Layer 5 of a small transformer language model trained on English Wikipedia (8 layers, counted from 0, width 96).
A neuron's activation on a vector x is GELU(gate . x) times (in . x), where the dot is the dot product.

Input weights of the MLP neurons that the questions are about. A number n stands for n times 0.0066.
n17 gate: 33 -18 16 16 2 14 29 -20 -14 0 2 -13 7 15 -13 -18 13 8 4 14 3 26 -23 26 40 -22 -20 -1 -11 9 -50 -6 31 17 -7 14 3 6 0 30 -23 45 -23 17 -37 -22 33 3 6 -2 55 -50 -7 -33 24 19 -1 3 3 -32 -27 1 18 27 -9 -17 -7 -14 -52 -4 2 45 12 4 -5 4 31 -10 31 11 -2 11 5 -28 38 -17 15 -37 -5 -4 -32 65 -44 -49 0 6
n26 gate: 3 18 -17 48 -23 15 24 -1 22 -16 -26 -3 18 -12 7 0 -21 -1 -12 -26 -7 -18 -8 -33 13 -12 -7 -12 26 50 2 -12 19 5 -46 6 27 15 22 -10 17 3 -1 -5 -2 32 -38 -20 19 -20 22 -27 -11 14 -14 -23 2 -38 15 26 -5 -11 -7 -52 7 1 7 4 -22 18 -21 -2 15 -3 -15 -28 9 1 -59 12 5 8 58 -5 1 -21 1 51 -55 43 -5 41 13 -11 7 -16
n36 gate: 1 -11 23 -43 7 -11 -17 -4 5 -25 28 3 10 30 -3 -20 13 4 -27 17 14 12 38 48 20 -34 -17 15 47 -21 6 51 -13 13 6 26 20 8 4 -30 -2 -18 -20 34 6 21 -32 1 0 28 29 -8 13 -26 6 0 10 -39 18 -45 -13 3 9 -16 -26 28 -72 -6 -33 -25 7 7 14 24 3 31 -4 12 -17 26 21 -6 -6 -31 -17 -18 1 26 -15 7 -19 -23 -1 57 5 -20
n51 gate: -8 -3 -16 -12 -3 30 -21 -11 5 -21 20 32 0 -18 -15 6 -23 5 -31 -46 13 -37 3 -17 0 -25 -11 2 63 16 -19 -2 -5 27 -12 -38 -8 -8 -1 -9 -8 -4 60 24 -22 18 23 38 14 8 -13 -5 26 34 44 -9 -18 -14 13 -17 31 -33 20 10 -12 -27 41 20 -2 11 24 -2 -2 -20 -10 28 40 -19 29 1 47 -10 39 29 35 9 12 -7 -30 -10 -34 7 -21 -8 -16 6
n84 gate: 8 -24 -26 -22 -22 46 6 -3 -47 -1 18 6 30 34 -32 10 16 -8 -26 -13 -1 -33 17 17 -17 -7 -6 -49 32 -13 8 7 -6 31 -19 -26 11 28 -21 -73 -5 21 -2 37 12 -8 23 26 -36 17 16 -27 10 -44 -27 21 41 -9 10 -4 -25 20 -17 -31 -27 -10 -25 27 41 18 -11 -12 -47 27 -21 28 -30 24 43 27 3 -3 -9 15 -14 23 46 28 18 -43 -2 3 15 17 -6 22
n90 gate: -13 -3 -45 41 40 51 -24 8 5 -3 -29 7 3 23 -6 25 16 15 44 -3 5 -16 3 53 -1 -54 4 -12 -12 -5 2 -4 8 -46 -14 14 -8 21 1 -4 13 34 -1 13 -19 -9 -43 -7 23 10 33 12 1 -2 20 10 10 21 4 -5 -5 -19 32 10 -19 -24 -24 9 -17 19 -9 50 29 8 18 16 -59 -26 -38 1 -19 -5 -2 -17 -12 -1 20 -4 -21 -25 11 -12 0 -36 -15 -39
n135 gate: 49 7 15 -14 8 24 -4 -39 40 -22 15 -1 25 -16 16 -12 3 -1 -62 -35 -2 -18 14 15 22 -25 -2 10 3 -9 -35 -30 -42 -19 0 42 9 13 -13 -54 26 -10 15 -38 40 3 22 11 14 30 -39 -4 41 47 -17 38 7 6 -25 -26 35 -10 0 -43 1 -5 3 -26 52 -24 1 18 39 2 -8 4 20 -9 -6 -4 -19 3 17 22 -6 -9 0 -17 52 46 -6 -27 10 4 -24 -22
n149 gate: -11 -13 19 14 -37 -41 18 1 16 -20 -9 -2 0 71 13 -19 -34 -1 -7 -8 -21 13 -9 -4 -21 -2 10 5 20 -26 52 12 -42 25 -13 16 2 42 -31 -30 -7 10 2 -13 3 2 20 -3 -2 -8 -22 -12 50 -18 14 9 -32 32 -2 29 -25 24 19 8 8 -1 -9 2 26 7 -4 -1 -34 3 -27 54 6 -28 -29 -18 26 7 34 -3 12 -3 -2 8 26 -5 -7 -13 9 -39 -38 2
n152 gate: 27 -9 -19 -11 17 7 22 5 31 6 -11 11 -16 38 -22 -32 -10 4 -37 -5 -10 3 7 -4 -19 29 15 -1 -3 17 -15 17 0 -8 -6 -4 -25 7 -17 0 31 -4 45 10 3 31 -11 -22 -1 -12 10 29 17 33 -32 -24 11 -43 -2 20 -37 -57 36 13 1 28 -12 25 -8 -14 24 20 -1 3 58 -17 13 8 -3 -29 -8 0 -39 2 -2 38 19 -13 12 43 22 -33 -19 -37 -4 12
n155 gate: 8 -6 37 -63 -7 23 -5 29 -49 16 21 14 10 -34 31 12 -7 19 11 21 10 47 -7 19 3 -48 -11 -20 -5 9 13 -2 9 32 13 -4 -13 -12 37 18 -7 6 2 -15 -2 4 -35 11 -26 -25 -12 1 7 -12 -23 -39 29 -10 -16 3 -44 -9 8 -9 -53 35 -2 -16 -23 -24 -20 19 38 12 3 15 -6 5 50 -17 -12 9 2 34 4 59 -6 5 -2 -31 -10 -32 0 -7 -17 -19
n156 gate: -2 -7 69 20 10 -35 -26 14 -19 9 10 6 9 -9 -7 -29 -24 5 13 6 -35 26 12 -18 -9 -20 -11 16 -13 -4 2 -3 29 -3 31 -39 34 21 -2 42 22 -29 10 28 -12 -20 2 -21 3 -11 17 -14 -2 -22 -13 -26 7 31 -49 -18 -29 -16 35 -11 18 34 -8 10 29 -15 -13 17 0 -3 -7 -30 -8 1 -4 0 13 3 25 -7 -30 5 -25 -27 14 37 51 20 1 17 9 0
n160 gate: -12 8 24 10 -5 16 4 6 -12 -1 34 1 20 -16 6 -4 28 -15 34 -7 -1 -24 2 14 -13 8 0 -49 -40 16 38 -13 19 -5 -33 -52 41 -8 -18 20 28 39 42 -9 -6 4 11 6 9 -30 -29 -7 11 -7 -19 -14 59 8 -31 28 -24 16 -20 48 11 -17 -31 4 -19 6 -14 0 -23 -21 16 -7 14 11 31 -4 -7 33 -8 -34 -22 -7 6 20 10 4 -28 5 15 -8 -16 17
n169 gate: -43 -22 -65 -5 7 -5 24 -12 -41 -25 -28 15 32 20 14 31 12 -37 -24 10 25 -47 25 42 11 46 -6 3 -37 -1 35 0 10 10 -37 -6 0 16 -48 -2 -2 -6 16 3 28 -1 -13 -15 42 17 42 -14 9 20 -8 20 16 -9 15 42 -24 10 9 -12 -21 -1 -2 -37 28 -21 -17 10 -11 4 16 -20 -24 -41 18 12 -4 -17 19 33 30 -22 4 -6 -8 -14 51 9 -24 3 -1 -1
n174 gate: 8 35 70 9 3 63 9 30 17 6 16 7 14 54 -1 22 28 -4 30 14 -13 -13 37 37 -6 10 -15 30 34 8 19 17 25 7 -22 -1 10 -6 15 -12 17 44 2 5 -4 -32 -5 -56 1 0 1 -38 8 -42 -61 -34 11 -17 1 -29 -21 3 -26 0 -22 33 -3 2 -6 6 -5 26 -7 -29 1 18 -11 -33 13 -70 24 0 14 -16 5 41 16 11 -4 -8 -4 -16 5 -17 -25 9
n180 gate: -10 17 -14 -27 -6 19 -7 -21 -8 0 -20 -26 23 5 -23 2 26 31 11 4 -10 9 -16 -3 34 4 26 29 1 27 4 46 21 -28 32 11 -5 25 12 15 6 -35 -3 -4 -15 22 -25 12 16 -5 21 -26 24 -5 -10 -14 -19 6 2 -10 -41 9 3 40 -30 2 8 14 -48 2 -38 -1 -12 10 37 56 -16 -5 10 -43 22 -14 38 25 -5 4 3 24 -16 -6 29 5 -54 -9 20 21
n181 gate: 22 28 11 -9 27 17 31 -16 14 -9 31 -32 14 34 34 -4 14 -22 -3 -23 13 31 -13 10 2 -25 -12 9 50 11 -42 -8 9 36 -3 -5 -27 12 -21 44 29 25 17 7 3 0 16 -4 6 -29 25 -2 10 -23 -16 27 20 2 21 28 -11 -3 -33 -11 13 4 -37 -56 -4 -46 -32 19 43 6 11 -40 6 -11 -12 33 30 -12 21 -15 -20 3 7 1 -8 0 -26 -12 1 -24 -8 -33
n219 gate: 13 4 -9 -14 12 -3 -2 4 6 35 3 -25 4 3 15 -4 15 -21 -29 -11 -4 -5 -25 9 -38 -32 0 -18 3 6 -9 27 19 -18 8 -7 -6 4 -8 1 11 1 12 -21 24 -8 -30 -8 6 7 1 -7 -9 6 10 -54 16 -24 8 -32 -9 6 8 -21 16 32 19 17 -19 -1 -47 31 -21 -7 16 -31 -1 -4 8 -2 7 15 -3 -36 -16 9 -10 17 8 29 9 18 -47 -26 20 -6
n17 in: -32 -14 -59 51 49 1 -9 -30 -26 18 20 -23 11 17 22 -13 -5 -11 -18 -5 -23 -7 -4 15 12 -7 -8 4 -20 -28 -28 16 12 0 -7 15 -45 14 -14 -2 19 59 -33 -18 -33 -27 59 6 0 6 -24 1 -16 0 46 28 72 17 19 19 -41 15 -24 34 -11 -2 -8 36 -69 10 3 -21 -20 1 -2 -43 18 29 44 13 24 -15 -5 14 11 -19 34 -61 2 -28 -17 -5 38 -27 0 59
n26 in: 9 32 -19 26 21 40 24 -48 -15 8 -3 31 -3 10 -9 -2 -56 13 11 -17 11 9 17 4 7 -15 28 1 -6 28 36 1 19 -37 -28 -8 -10 1 9 -11 11 -20 6 -22 7 -13 -5 -50 11 -15 -2 0 9 -3 -6 -12 24 -9 -32 10 -13 26 -8 -11 0 -5 11 2 -25 -21 -20 33 -9 -14 32 42 -41 -18 16 2 -67 9 -23 -7 47 -1 22 -20 -28 51 -9 38 -6 13 5 -13
n36 in: 6 -13 33 32 0 17 -28 2 -63 10 -8 -1 29 53 -4 30 41 14 -10 -2 1 -22 30 12 -22 -39 -28 -36 -49 -64 27 -33 2 49 49 -21 -5 18 34 7 7 31 -28 -18 -1 -1 -39 -36 19 5 -27 4 26 1 -18 13 67 -7 -10 -37 12 11 -2 -38 -24 6 95 -24 -28 3 -25 -4 -10 -2 13 51 -60 12 29 -3 -24 -4 -44 -4 22 61 3 9 0 11 -18 12 4 27 17 5
n51 in: -36 20 27 -8 20 1 22 -48 -22 -6 19 -38 -11 -15 11 -28 -1 25 19 44 -17 -18 66 48 -17 13 -37 -54 -23 -2 -16 28 -14 -8 16 6 -23 4 -27 16 -4 -39 5 7 9 -25 -3 -38 0 26 34 22 6 -32 11 -26 -9 0 -28 -9 -25 -1 -28 -7 27 70 -5 66 32 -11 20 2 -5 32 6 22 -46 32 40 15 39 -29 25 -40 -2 -3 40 -21 20 -12 -5 -25 38 2 19 21
n84 in: 31 12 30 56 -2 -10 34 -26 9 -26 33 11 -3 17 -9 11 -63 -1 41 3 27 33 26 -7 61 -23 -30 25 -2 0 -7 25 1 6 37 11 -1 -37 17 28 -36 -37 12 -7 5 6 21 -37 13 -36 -3 13 47 13 18 -44 13 28 11 -13 -15 6 -38 53 35 -35 -5 -50 34 -20 33 -9 38 1 21 32 14 -12 -56 -27 0 -2 33 -48 -54 -30 -21 30 -26 -45 3 44 10 -8 -11 -23
n90 in: 13 2 -61 -21 59 6 11 -2 -4 8 -2 17 16 -21 26 7 23 -27 9 23 -5 -6 -14 0 8 40 6 -16 2 -31 -29 -48 21 -2 -5 27 -30 29 -9 -19 6 33 -21 -7 4 -26 -34 -10 21 6 -16 -23 3 -24 -2 -2 31 -15 25 -21 20 13 -8 5 17 -7 1 41 15 -11 -31 -12 -20 -16 5 15 13 1 -37 20 7 0 7 -1 12 -35 55 -29 -7 -83 3 -30 -12 -1 38 -42
n135 in: 0 14 -6 9 -34 15 -32 24 -11 -45 6 -11 -15 -19 16 32 5 -35 0 -46 27 16 21 50 18 -32 -6 -6 16 18 59 -20 50 -23 -37 -3 25 7 -2 6 17 34 19 -16 40 -11 42 -8 7 14 19 3 -14 7 -15 -66 86 -11 5 -33 79 10 -42 -65 18 -15 41 4 -7 12 -45 8 1 -41 34 -10 2 -10 -38 14 70 -18 9 10 22 -11 1 -26 3 2 27 -25 -17 -19 19 13
n149 in: 7 -8 -12 16 -45 -8 -2 72 5 20 -11 -40 -19 -23 12 24 -3 2 25 -28 -1 -10 21 6 -22 -20 20 54 33 45 -76 8 27 -19 -20 -1 -25 -16 -17 -13 -16 -3 -17 7 44 12 46 16 -14 2 16 -25 -18 -8 13 38 -13 8 -8 -22 9 -2 -60 6 -23 -40 11 21 27 -27 -4 4 -23 -19 0 19 1 -2 32 2 -9 12 4 54 46 14 5 -20 -10 -6 36 -1 -2 -16 -12 -2
n152 in: -34 -30 34 9 19 -28 41 40 27 -22 42 36 10 -1 -6 21 -9 -7 -34 9 12 8 33 -24 -38 9 -8 -31 -31 -23 13 -2 -51 54 40 26 13 12 25 2 -3 14 -18 39 51 -17 -8 -2 -18 3 -9 -5 5 9 -28 37 -4 10 -23 -19 0 49 -7 6 -20 -1 40 -16 2 -42 3 -26 -22 -14 -2 12 10 -14 16 38 -29 -25 14 -24 14 24 -2 11 2 11 -12 -1 32 12 12 -1
n155 in: 9 -9 12 -27 -17 -59 4 46 -5 27 1 21 -21 34 22 -58 44 -29 29 -6 -24 0 -5 -25 -30 -12 -28 -9 -18 -3 34 1 12 6 18 -21 -22 33 2 21 -2 46 -3 14 31 39 2 16 -16 -21 -1 1 -13 20 11 11 -31 20 -1 -2 -24 -15 -40 21 -23 35 8 6 5 -3 11 -5 28 -11 -4 -12 13 6 28 -39 -7 -17 -2 18 17 15 33 -33 -25 0 16 -6 -8 -2 20 -7
n156 in: -23 -32 14 5 -32 -31 11 -5 11 19 6 19 -11 -9 -15 -13 15 -24 -19 -24 -3 19 2 -19 -3 5 14 -7 -36 -8 0 -11 0 6 -17 12 2 1 18 -2 16 -35 4 19 17 -44 13 11 49 -1 -26 -26 7 -25 -31 4 33 16 -32 2 26 -15 32 -31 -14 12 2 -14 -13 -35 -8 17 -1 9 20 -18 5 16 21 -2 -15 20 19 1 61 23 0 11 -62 32 7 18 10 16 -5 54
n160 in: 6 10 47 14 23 0 40 5 -1 -2 -13 54 -7 -5 21 17 10 -4 8 31 15 13 -8 -14 -20 -26 -16 20 -4 17 -1 -16 -5 -44 15 -16 16 -9 -18 32 -38 0 56 6 -10 1 31 43 21 17 -37 2 -6 -14 -2 -17 -6 -7 -23 11 -6 1 -48 1 -72 -35 -11 38 -2 -16 -30 19 -6 5 16 -39 1 15 3 18 -4 13 20 1 -14 -7 4 6 -16 21 14 -1 18 4 -33 0
n169 in: 10 17 10 3 -36 -11 18 -4 -16 -6 -18 15 -33 -1 2 -1 23 -7 12 -39 -10 11 -35 -34 30 -22 24 -8 5 32 11 3 -27 0 34 25 -7 26 8 52 -45 -54 -2 20 -13 -7 23 -18 29 38 -18 10 -24 44 17 30 -14 -34 17 -31 21 -9 7 49 2 -35 14 -14 -8 -4 2 15 33 2 -7 -26 -6 12 71 -37 -34 -6 -17 -21 -22 -13 -16 9 -61 -7 9 38 -3 -4 -13 -1
n174 in: -3 -23 -6 28 1 20 -83 -4 4 -11 -25 6 8 -9 -1 -15 3 21 14 -55 -6 -41 -7 -28 -30 -12 10 -19 33 -26 -29 1 35 -7 27 -9 -8 25 -25 7 -18 -28 -17 -3 0 10 0 5 4 -13 -4 13 -30 36 26 -6 -9 64 -7 9 -23 -10 23 19 7 -24 10 26 -33 -49 2 -21 -25 33 31 38 -2 12 -21 22 -6 -20 28 33 4 -21 0 1 36 -5 -17 6 31 3 28 -28
n180 in: -1 15 24 -3 -7 -13 -35 -12 9 -36 34 27 31 4 26 2 -25 -25 -34 18 -7 -31 -4 -13 -1 16 5 2 8 7 -4 -4 -30 -10 8 5 2 -1 21 4 -33 30 23 -15 30 11 22 -3 -1 -7 13 3 -4 5 -34 -3 27 4 57 21 -2 26 36 -30 -18 8 2 -1 19 -59 16 -19 1 14 2 -21 30 -8 -3 20 -8 0 1 24 -1 23 27 7 48 -1 13 -10 5 -78 16 -8
n181 in: -40 27 -1 21 -3 5 -6 2 -7 -19 49 -36 -11 -28 16 -6 -18 30 42 -8 2 24 20 -10 3 11 -7 8 -4 -1 -17 -29 -24 14 19 15 22 4 -61 12 25 4 23 7 9 0 1 -15 -8 9 20 -16 -59 -5 -12 1 7 5 2 23 -22 -6 21 18 13 20 28 13 -3 -15 -27 1 12 32 23 -8 29 12 14 -8 -31 -4 -60 49 -25 35 12 -42 6 11 38 0 33 1 -12 9
n219 in: -29 12 -11 -1 25 -31 -37 -20 2 22 26 -2 -32 16 25 -2 12 0 -9 44 -20 19 -13 -58 -11 14 -15 32 10 -20 -7 -38 -34 11 2 21 -21 33 25 5 -5 11 -14 2 -19 -10 -10 0 -5 6 -1 -15 28 -2 -17 -19 -32 -7 0 23 10 -5 16 -16 -27 4 26 -14 -4 8 -28 -14 12 -29 -7 23 -24 -22 -1 19 -2 24 -26 -12 6 53 -65 -17 -18 -7 -29 28 -3 10 38 8

Each question shows a token from some text and the vector x that enters the MLP there. A number n stands for n times 0.084.

"K": 1 -11 19 12 8 -12 8 -9 -15 50 0 8 6 13 12 21 -13 2 12 -17 -22 4 7 -9 11 15 -12 -12 -2 -5 -5 -19 -14 -6 -2 -2 -8 -16 -14 -3 -2 -5 2 -15 -9 8 -2 8 11 -13 4 6 8 -4 -19 -19 -8 1 -16 -1 9 20 11 9 -3 -9 -1 7 -8 1 -11 2 -14 33 8 -2 7 -2 10 2 3 5 -1 -11 13 -14 6 7 -10 -6 -3 -18 13 8 9 9
Which two neurons fire most, strongest first? n160, n156

" T": -5 -6 9 -6 8 -3 18 2 -15 54 11 -11 -11 -7 9 1 -2 8 -3 -8 -37 -2 11 -9 12 17 -8 18 -5 11 0 -16 10 -10 -3 13 9 -14 -9 -2 0 -6 20 -14 1 -2 9 0 13 -17 -5 2 -10 -19 -18 -3 7 2 -3 -2 -10 -2 -6 7 0 -7 -11 16 -2 -12 -14 7 -7 3 4 -17 2 -8 -14 14 -7 19 6 -5 5 2 22 10 -14 7 1 -9 16 1 13 7
Which of these neurons fires most? n160

"at": 0 1 -10 -8 -5 0 -4 -1 4 81 3 -4 -16 7 -7 6 -4 1 -5 -9 -20 -1 6 -10 -4 -14 10 1 -4 2 6 14 1 -18 -1 1 -6 -18 5 8 -1 2 -5 -4 0 12 6 -9 1 -4 -1 -4 3 -15 -13 -13 13 2 8 5 -15 2 5 4 -9 -6 4 -5 -2 18 7 7 -3 -7 14 4 -7 6 12 10 -7 -34 0 0 9 0 3 6 -9 6 11 -2 6 -1 13 -4
Which of these neurons fires most? n155

" both": -13 4 7 2 4 14 -13 4 -1 44 -1 3 -4 1 4 0 -6 -4 -7 3 -2 15 -8 3 3 8 10 6 10 0 0 -4 -3 -13 6 11 -14 -15 8 -1 2 5 0 -5 -14 15 -7 -6 9 -12 7 3 6 11 -10 21 1 7 4 0 3 -12 3 -9 10 1 6 7 15 -10 -22 0 -11 0 6 -9 -4 -19 -8 5 -1 -72 0 -3 8 0 12 -3 2 -11 0 4 16 -1 -11 9
Which of these neurons fires most? n90

" G": -4 -1 2 -2 -13 -10 -8 -4 -13 43 -9 3 5 6 -8 21 -19 3 12 3 -19 2 11 -13 -2 14 -13 6 2 16 8 -9 -11 1 7 11 -1 -26 -7 -2 6 5 8 -10 1 7 -10 2 12 -16 -13 -4 -7 -17 -26 -7 2 7 -7 -2 12 5 8 -1 -19 2 6 -11 -2 13 -15 21 -9 21 -3 -4 -14 -21 -1 4 6 24 6 4 14 -2 12 -2 -12 -5 2 -6 37 3 8 2
Which of these neurons fires most? n156

"iding": 6 -1 12 11 -1 -17 -16 -8 -2 51 5 -15 -6 -8 5 1 11 0 -5 -2 -12 9 -14 -4 -7 15 11 2 -8 -7 -2 8 0 -7 4 23 -8 -3 16 -5 -13 -4 7 -1 0 8 -5 4 -2 -15 9 0 0 -14 1 12 -2 6 -3 6 5 13 7 -13 7 -2 16 9 6 8 0 -3 -9 -9 0 1 8 7 11 3 -6 -64 8 -6 4 3 5 6 9 -16 -1 0 -21 -2 -6 -6
Which of these neurons fires most? n219

".": 14 6 10 1 8 3 -7 2 2 19 10 16 -6 13 7 5 -15 1 -9 0 -22 1 6 2 4 -2 0 4 -1 6 10 6 -5 -9 3 -3 -10 13 -2 -17 -14 5 -4 5 -18 -5 7 9 -1 -18 -7 -2 -1 -6 1 -6 4 5 -4 4 -1 -1 -8 8 1 -9 2 0 -4 -8 4 13 1 18 -1 9 0 -2 -1 1 10 -82 -12 -1 -1 -6 -2 -5 -5 1 5 18 28 11 1 1
Which two neurons fire most, strongest first? n84, n174

",": 6 9 3 14 -5 -2 -4 0 2 24 10 5 1 -8 -6 -3 -6 -6 -6 -9 -32 6 -14 1 3 -1 -1 -6 11 -1 7 9 -11 12 10 18 1 4 -1 5 18 1 1 -5 -14 11 -8 2 -15 12 2 1 9 2 -4 6 -1 10 1 3 -18 -4 8 -4 -5 7 2 3 1 6 -6 -5 -2 14 3 -14 -5 -9 4 6 -5 -77 -9 -4 4 7 -3 4 0 5 8 -5 30 -8 5 -9
Which three neurons fire most, strongest first? n152, n181, n155

"a": -10 2 -3 16 3 -7 1 -3 -6 72 11 24 0 -3 10 1 -4 0 3 -6 -11 7 15 -9 -8 0 -6 -17 -7 4 -7 -6 -12 -4 9 13 2 -24 -4 4 -4 0 -26 8 -16 -29 -3 10 -2 -2 2 -2 7 -11 -9 4 4 3 -4 7 -15 1 16 8 4 -3 4 -8 1 -5 0 5 -3 20 1 6 -5 -6 9 18 13 -1 -11 6 -8 2 7 -9 -13 0 -9 -1 3 14 -11 -6
Which of these neurons fires most? n156

"9": 3 -14 1 5 2 -7 -10 -18 -16 16 12 -14 0 6 23 1 4 -7 3 -1 -24 14 -10 -10 12 6 -1 -5 4 4 -3 -2 -2 -5 15 6 9 19 30 -7 -19 -4 2 -10 8 30 1 -11 6 0 -5 -17 -13 -4 -7 -2 0 16 -13 -1 5 6 5 14 7 2 -4 9 -6 1 -16 12 -4 -9 12 9 -4 -2 1 6 -4 -61 9 25 -6 3 -3 -8 -2 -7 0 10 -3 3 4 -2
Which three neurons fire most, strongest first? n180, n155, n17

"s": -4 2 -8 -1 6 -9 18 -1 -12 84 -7 -8 -8 -2 4 6 -8 1 0 -6 -27 -12 5 9 -1 -2 -10 -5 2 0 8 -12 9 -5 1 -9 -6 2 -6 0 7 12 -13 -4 -6 1 -3 4 -10 11 -4 9 -8 -7 3 -3 3 -3 15 4 -21 -3 -4 14 14 3 -9 11 5 -11 -7 10 -17 10 18 -12 0 -6 -8 -1 9 -10 -7 -1 3 5 6 2 -1 6 3 8 -7 -8 5 9
Which two neurons fire most, strongest first? n17, n90

"),": 9 -6 10 12 2 -6 3 -3 9 14 14 -3 5 -1 3 -5 -17 13 -5 5 -35 -3 9 -3 1 1 12 1 2 4 1 10 0 3 -3 10 -5 8 9 8 3 -18 -6 3 -4 3 -5 -6 -12 7 2 21 1 4 -13 -12 -5 2 -1 -8 -16 -6 14 6 4 2 13 -4 -7 -6 -16 5 -3 7 -4 -1 -11 -4 14 6 -4 -79 3 1 9 7 1 8 1 3 3 1 20 -9 7 -2
Which three neurons fire most, strongest first? n152, n180, n174

"one": 5 -15 10 9 18 10 2 -1 -17 56 -7 -1 -11 19 -2 2 -9 -17 -9 -7 -23 2 -6 -10 -10 11 12 -11 -15 1 0 -7 -13 -1 1 3 -9 -5 15 5 1 7 -1 -1 -2 4 -13 2 8 -1 -12 -10 0 -7 7 -2 -4 14 1 -7 -1 -4 0 2 -1 17 4 25 15 -9 19 16 -13 12 10 -29 12 -4 2 1 -15 -25 2 -12 -6 8 15 -12 16 0 7 -18 3 2 -6 7
Which two neurons fire most, strongest first? n152, n156

"0": -9 -1 16 1 6 14 -2 4 -12 25 11 3 13 12 20 10 -9 -1 13 7 9 6 -3 7 -9 8 -1 -24 -12 -1 -26 -12 -4 -1 16 -9 -13 10 16 12 -18 -4 -4 5 -8 2 6 -8 10 25 -16 8 -2 -1 8 -16 -16 -6 -21 8 -11 -7 7 9 -11 -4 7 -1 13 19 2 16 2 -14 -12 -17 -4 -19 7 7 26 -39 -4 3 2 7 -1 -4 -11 0 0 10 -14 0 8 -14
Which three neurons fire most, strongest first? n51, n155, n219

"w": 14 4 0 -18 -13 -3 -11 8 -9 80 -7 3 0 5 -7 9 -7 -5 1 -11 -13 -1 1 -1 -2 -2 -15 4 7 -9 8 -13 -10 -21 -5 2 3 -8 -12 -3 7 0 -7 -1 -4 17 3 3 -9 4 -5 -3 11 -6 -1 -12 12 -5 13 -8 3 -3 -4 16 3 -3 0 10 5 10 -10 8 -1 10 6 -18 7 1 1 13 -11 21 -13 -4 2 -15 14 8 -5 -5 -3 -11 15 3 -2 1
Which neuron fires most, and how strongly? n160, at about 1.5

" until": 24 2 3 -4 9 3 -11 -1 -13 19 4 -10 -1 1 12 18 7 -3 -4 4 -11 6 3 -8 21 -10 7 -10 6 4 -20 3 -9 1 4 25 9 -1 -1 6 9 -23 -8 -15 -5 9 -15 -3 -5 0 0 -7 -1 6 -4 10 4 9 -2 0 11 4 1 -1 3 -15 8 10 12 -5 -6 1 3 26 -8 -3 9 -8 1 4 -2 -75 -5 7 -8 -16 4 -2 3 0 2 -4 3 8 -1 -5
Which of these neurons fires most? n181

" to": 7 2 -7 7 0 1 -14 -6 -13 6 5 -27 0 2 14 4 7 -7 -1 6 -7 -4 9 8 6 1 -4 -5 9 14 -17 5 -2 0 18 32 5 0 -8 11 12 -10 -17 -14 0 7 -7 -14 -2 10 -5 3 -2 0 -7 -6 -1 0 -3 7 -1 -7 8 8 -3 -9 16 -2 -8 -4 -2 15 -5 17 0 8 0 -6 3 10 6 -76 1 4 -11 -1 13 21 -2 -13 3 0 -4 9 5 1
Which of these neurons fires most? n36

"orney": -24 4 13 5 2 -6 6 -1 -12 44 -20 -15 6 7 14 9 -12 5 -2 0 -6 3 -12 0 13 13 9 9 -6 2 -4 15 -6 -7 -2 14 -10 -2 6 -3 -5 -4 10 3 -6 16 -3 8 1 -13 -5 -23 4 4 16 0 -5 20 -7 22 1 8 5 -9 8 5 -18 5 -2 13 -3 -17 -10 5 -12 -12 -20 -1 16 4 -7 -46 -8 -5 24 14 -4 2 -3 -15 -3 -4 -5 7 0 3
Which of these neurons fires most? n149

" ed": -15 12 -11 2 -2 1 -5 -4 -9 43 -1 28 31 -3 -4 25 -16 -7 -9 -7 -17 2 -8 -2 -1 9 -11 12 12 12 3 -2 13 2 -6 -3 -18 -2 6 -3 5 -13 -6 -13 0 -12 -5 -24 17 -16 14 -10 1 -13 -13 -4 6 0 5 0 6 12 13 0 -1 4 2 -5 -5 7 -11 -7 10 9 0 9 -4 -21 11 29 2 -18 -11 -8 13 15 13 2 10 -19 4 7 -8 -5 -15 -8
Which neuron fires most, and how strongly? n90, at about 3.1

"8": 1 -7 5 4 -7 -6 3 -18 -15 29 8 -17 3 0 20 4 -4 -4 1 5 -19 3 -15 -2 7 10 1 -3 1 13 -3 0 -3 -7 13 10 -1 11 26 2 -11 -6 7 -14 1 34 16 -8 1 3 -6 -9 -5 2 -13 -1 -5 14 -20 -6 7 3 9 8 -11 -6 2 -1 -6 -1 -8 15 4 -9 9 9 -9 -7 -4 3 2 -65 -2 17 5 7 -3 -11 0 -4 -2 13 -1 -6 17 1
Which three neurons fire most, strongest first? n180, n155, n17

" on": 11 4 -3 15 4 -2 -1 -12 3 19 -3 -18 4 -6 13 6 -5 0 9 7 -10 -11 -5 5 11 -5 -5 6 16 -5 -3 -12 2 -1 7 12 -3 0 -10 16 16 -4 -26 -8 2 4 12 -12 4 -7 10 -11 11 -21 1 10 3 7 11 -12 7 -5 7 12 -1 -5 8 -4 8 17 -14 11 -7 29 -3 -12 2 -15 0 -5 11 -70 -7 4 -2 -13 8 0 8 -11 0 3 1 -3 -1 0
Which neuron fires most, and how strongly? n17, at about 7.8

"eb": -9 7 16 4 -7 2 0 -15 -19 59 -7 2 4 -15 -7 23 -15 1 1 3 4 1 -3 16 -2 11 -20 -7 4 -1 0 -21 -8 15 -3 8 0 4 -21 6 -11 -13 -9 -3 -1 15 2 0 -12 -12 -8 15 11 -8 7 0 -11 18 3 15 -8 2 8 27 -4 -11 0 12 -9 -2 10 11 -2 12 -1 -12 -6 -1 18 15 -13 -8 -12 -1 1 -7 -2 4 3 -7 2 -4 4 -5 -29 6
Which of these neurons fires most? n160

"ram": -3 -3 -4 3 2 -10 11 -1 -17 83 -11 -7 12 1 6 -2 -13 -7 3 -13 -6 3 -4 -3 2 9 0 3 -13 6 -4 4 -15 -1 -5 -8 -6 -6 -3 9 0 3 -6 -6 -5 1 -2 -6 -1 -17 -4 -5 16 -17 11 -2 8 -2 0 2 -1 -1 7 14 15 0 -1 6 -16 9 10 9 -1 -5 7 -24 -4 -4 22 4 6 -6 -14 -14 -8 7 -12 5 6 -1 15 9 7 -1 0 -6
Which three neurons fire most, strongest first? n17, n219, n156

"1": -8 -10 10 4 19 -2 0 4 -12 5 16 -6 17 2 6 1 7 -16 -3 19 5 11 9 13 -18 18 9 -18 -5 -2 -1 11 -16 -18 25 -4 -12 21 2 26 -4 -9 -5 2 0 -14 1 -24 9 20 -9 7 2 -3 1 -3 1 6 -16 8 -19 1 5 15 -15 -16 21 -1 16 6 0 16 -1 -10 -8 -7 -3 7 3 6 10 -42 -12 -9 4 -8 5 -5 -13 -19 1 4 -11 1 -10 7
Which three neurons fire most, strongest first? n169, n90, n17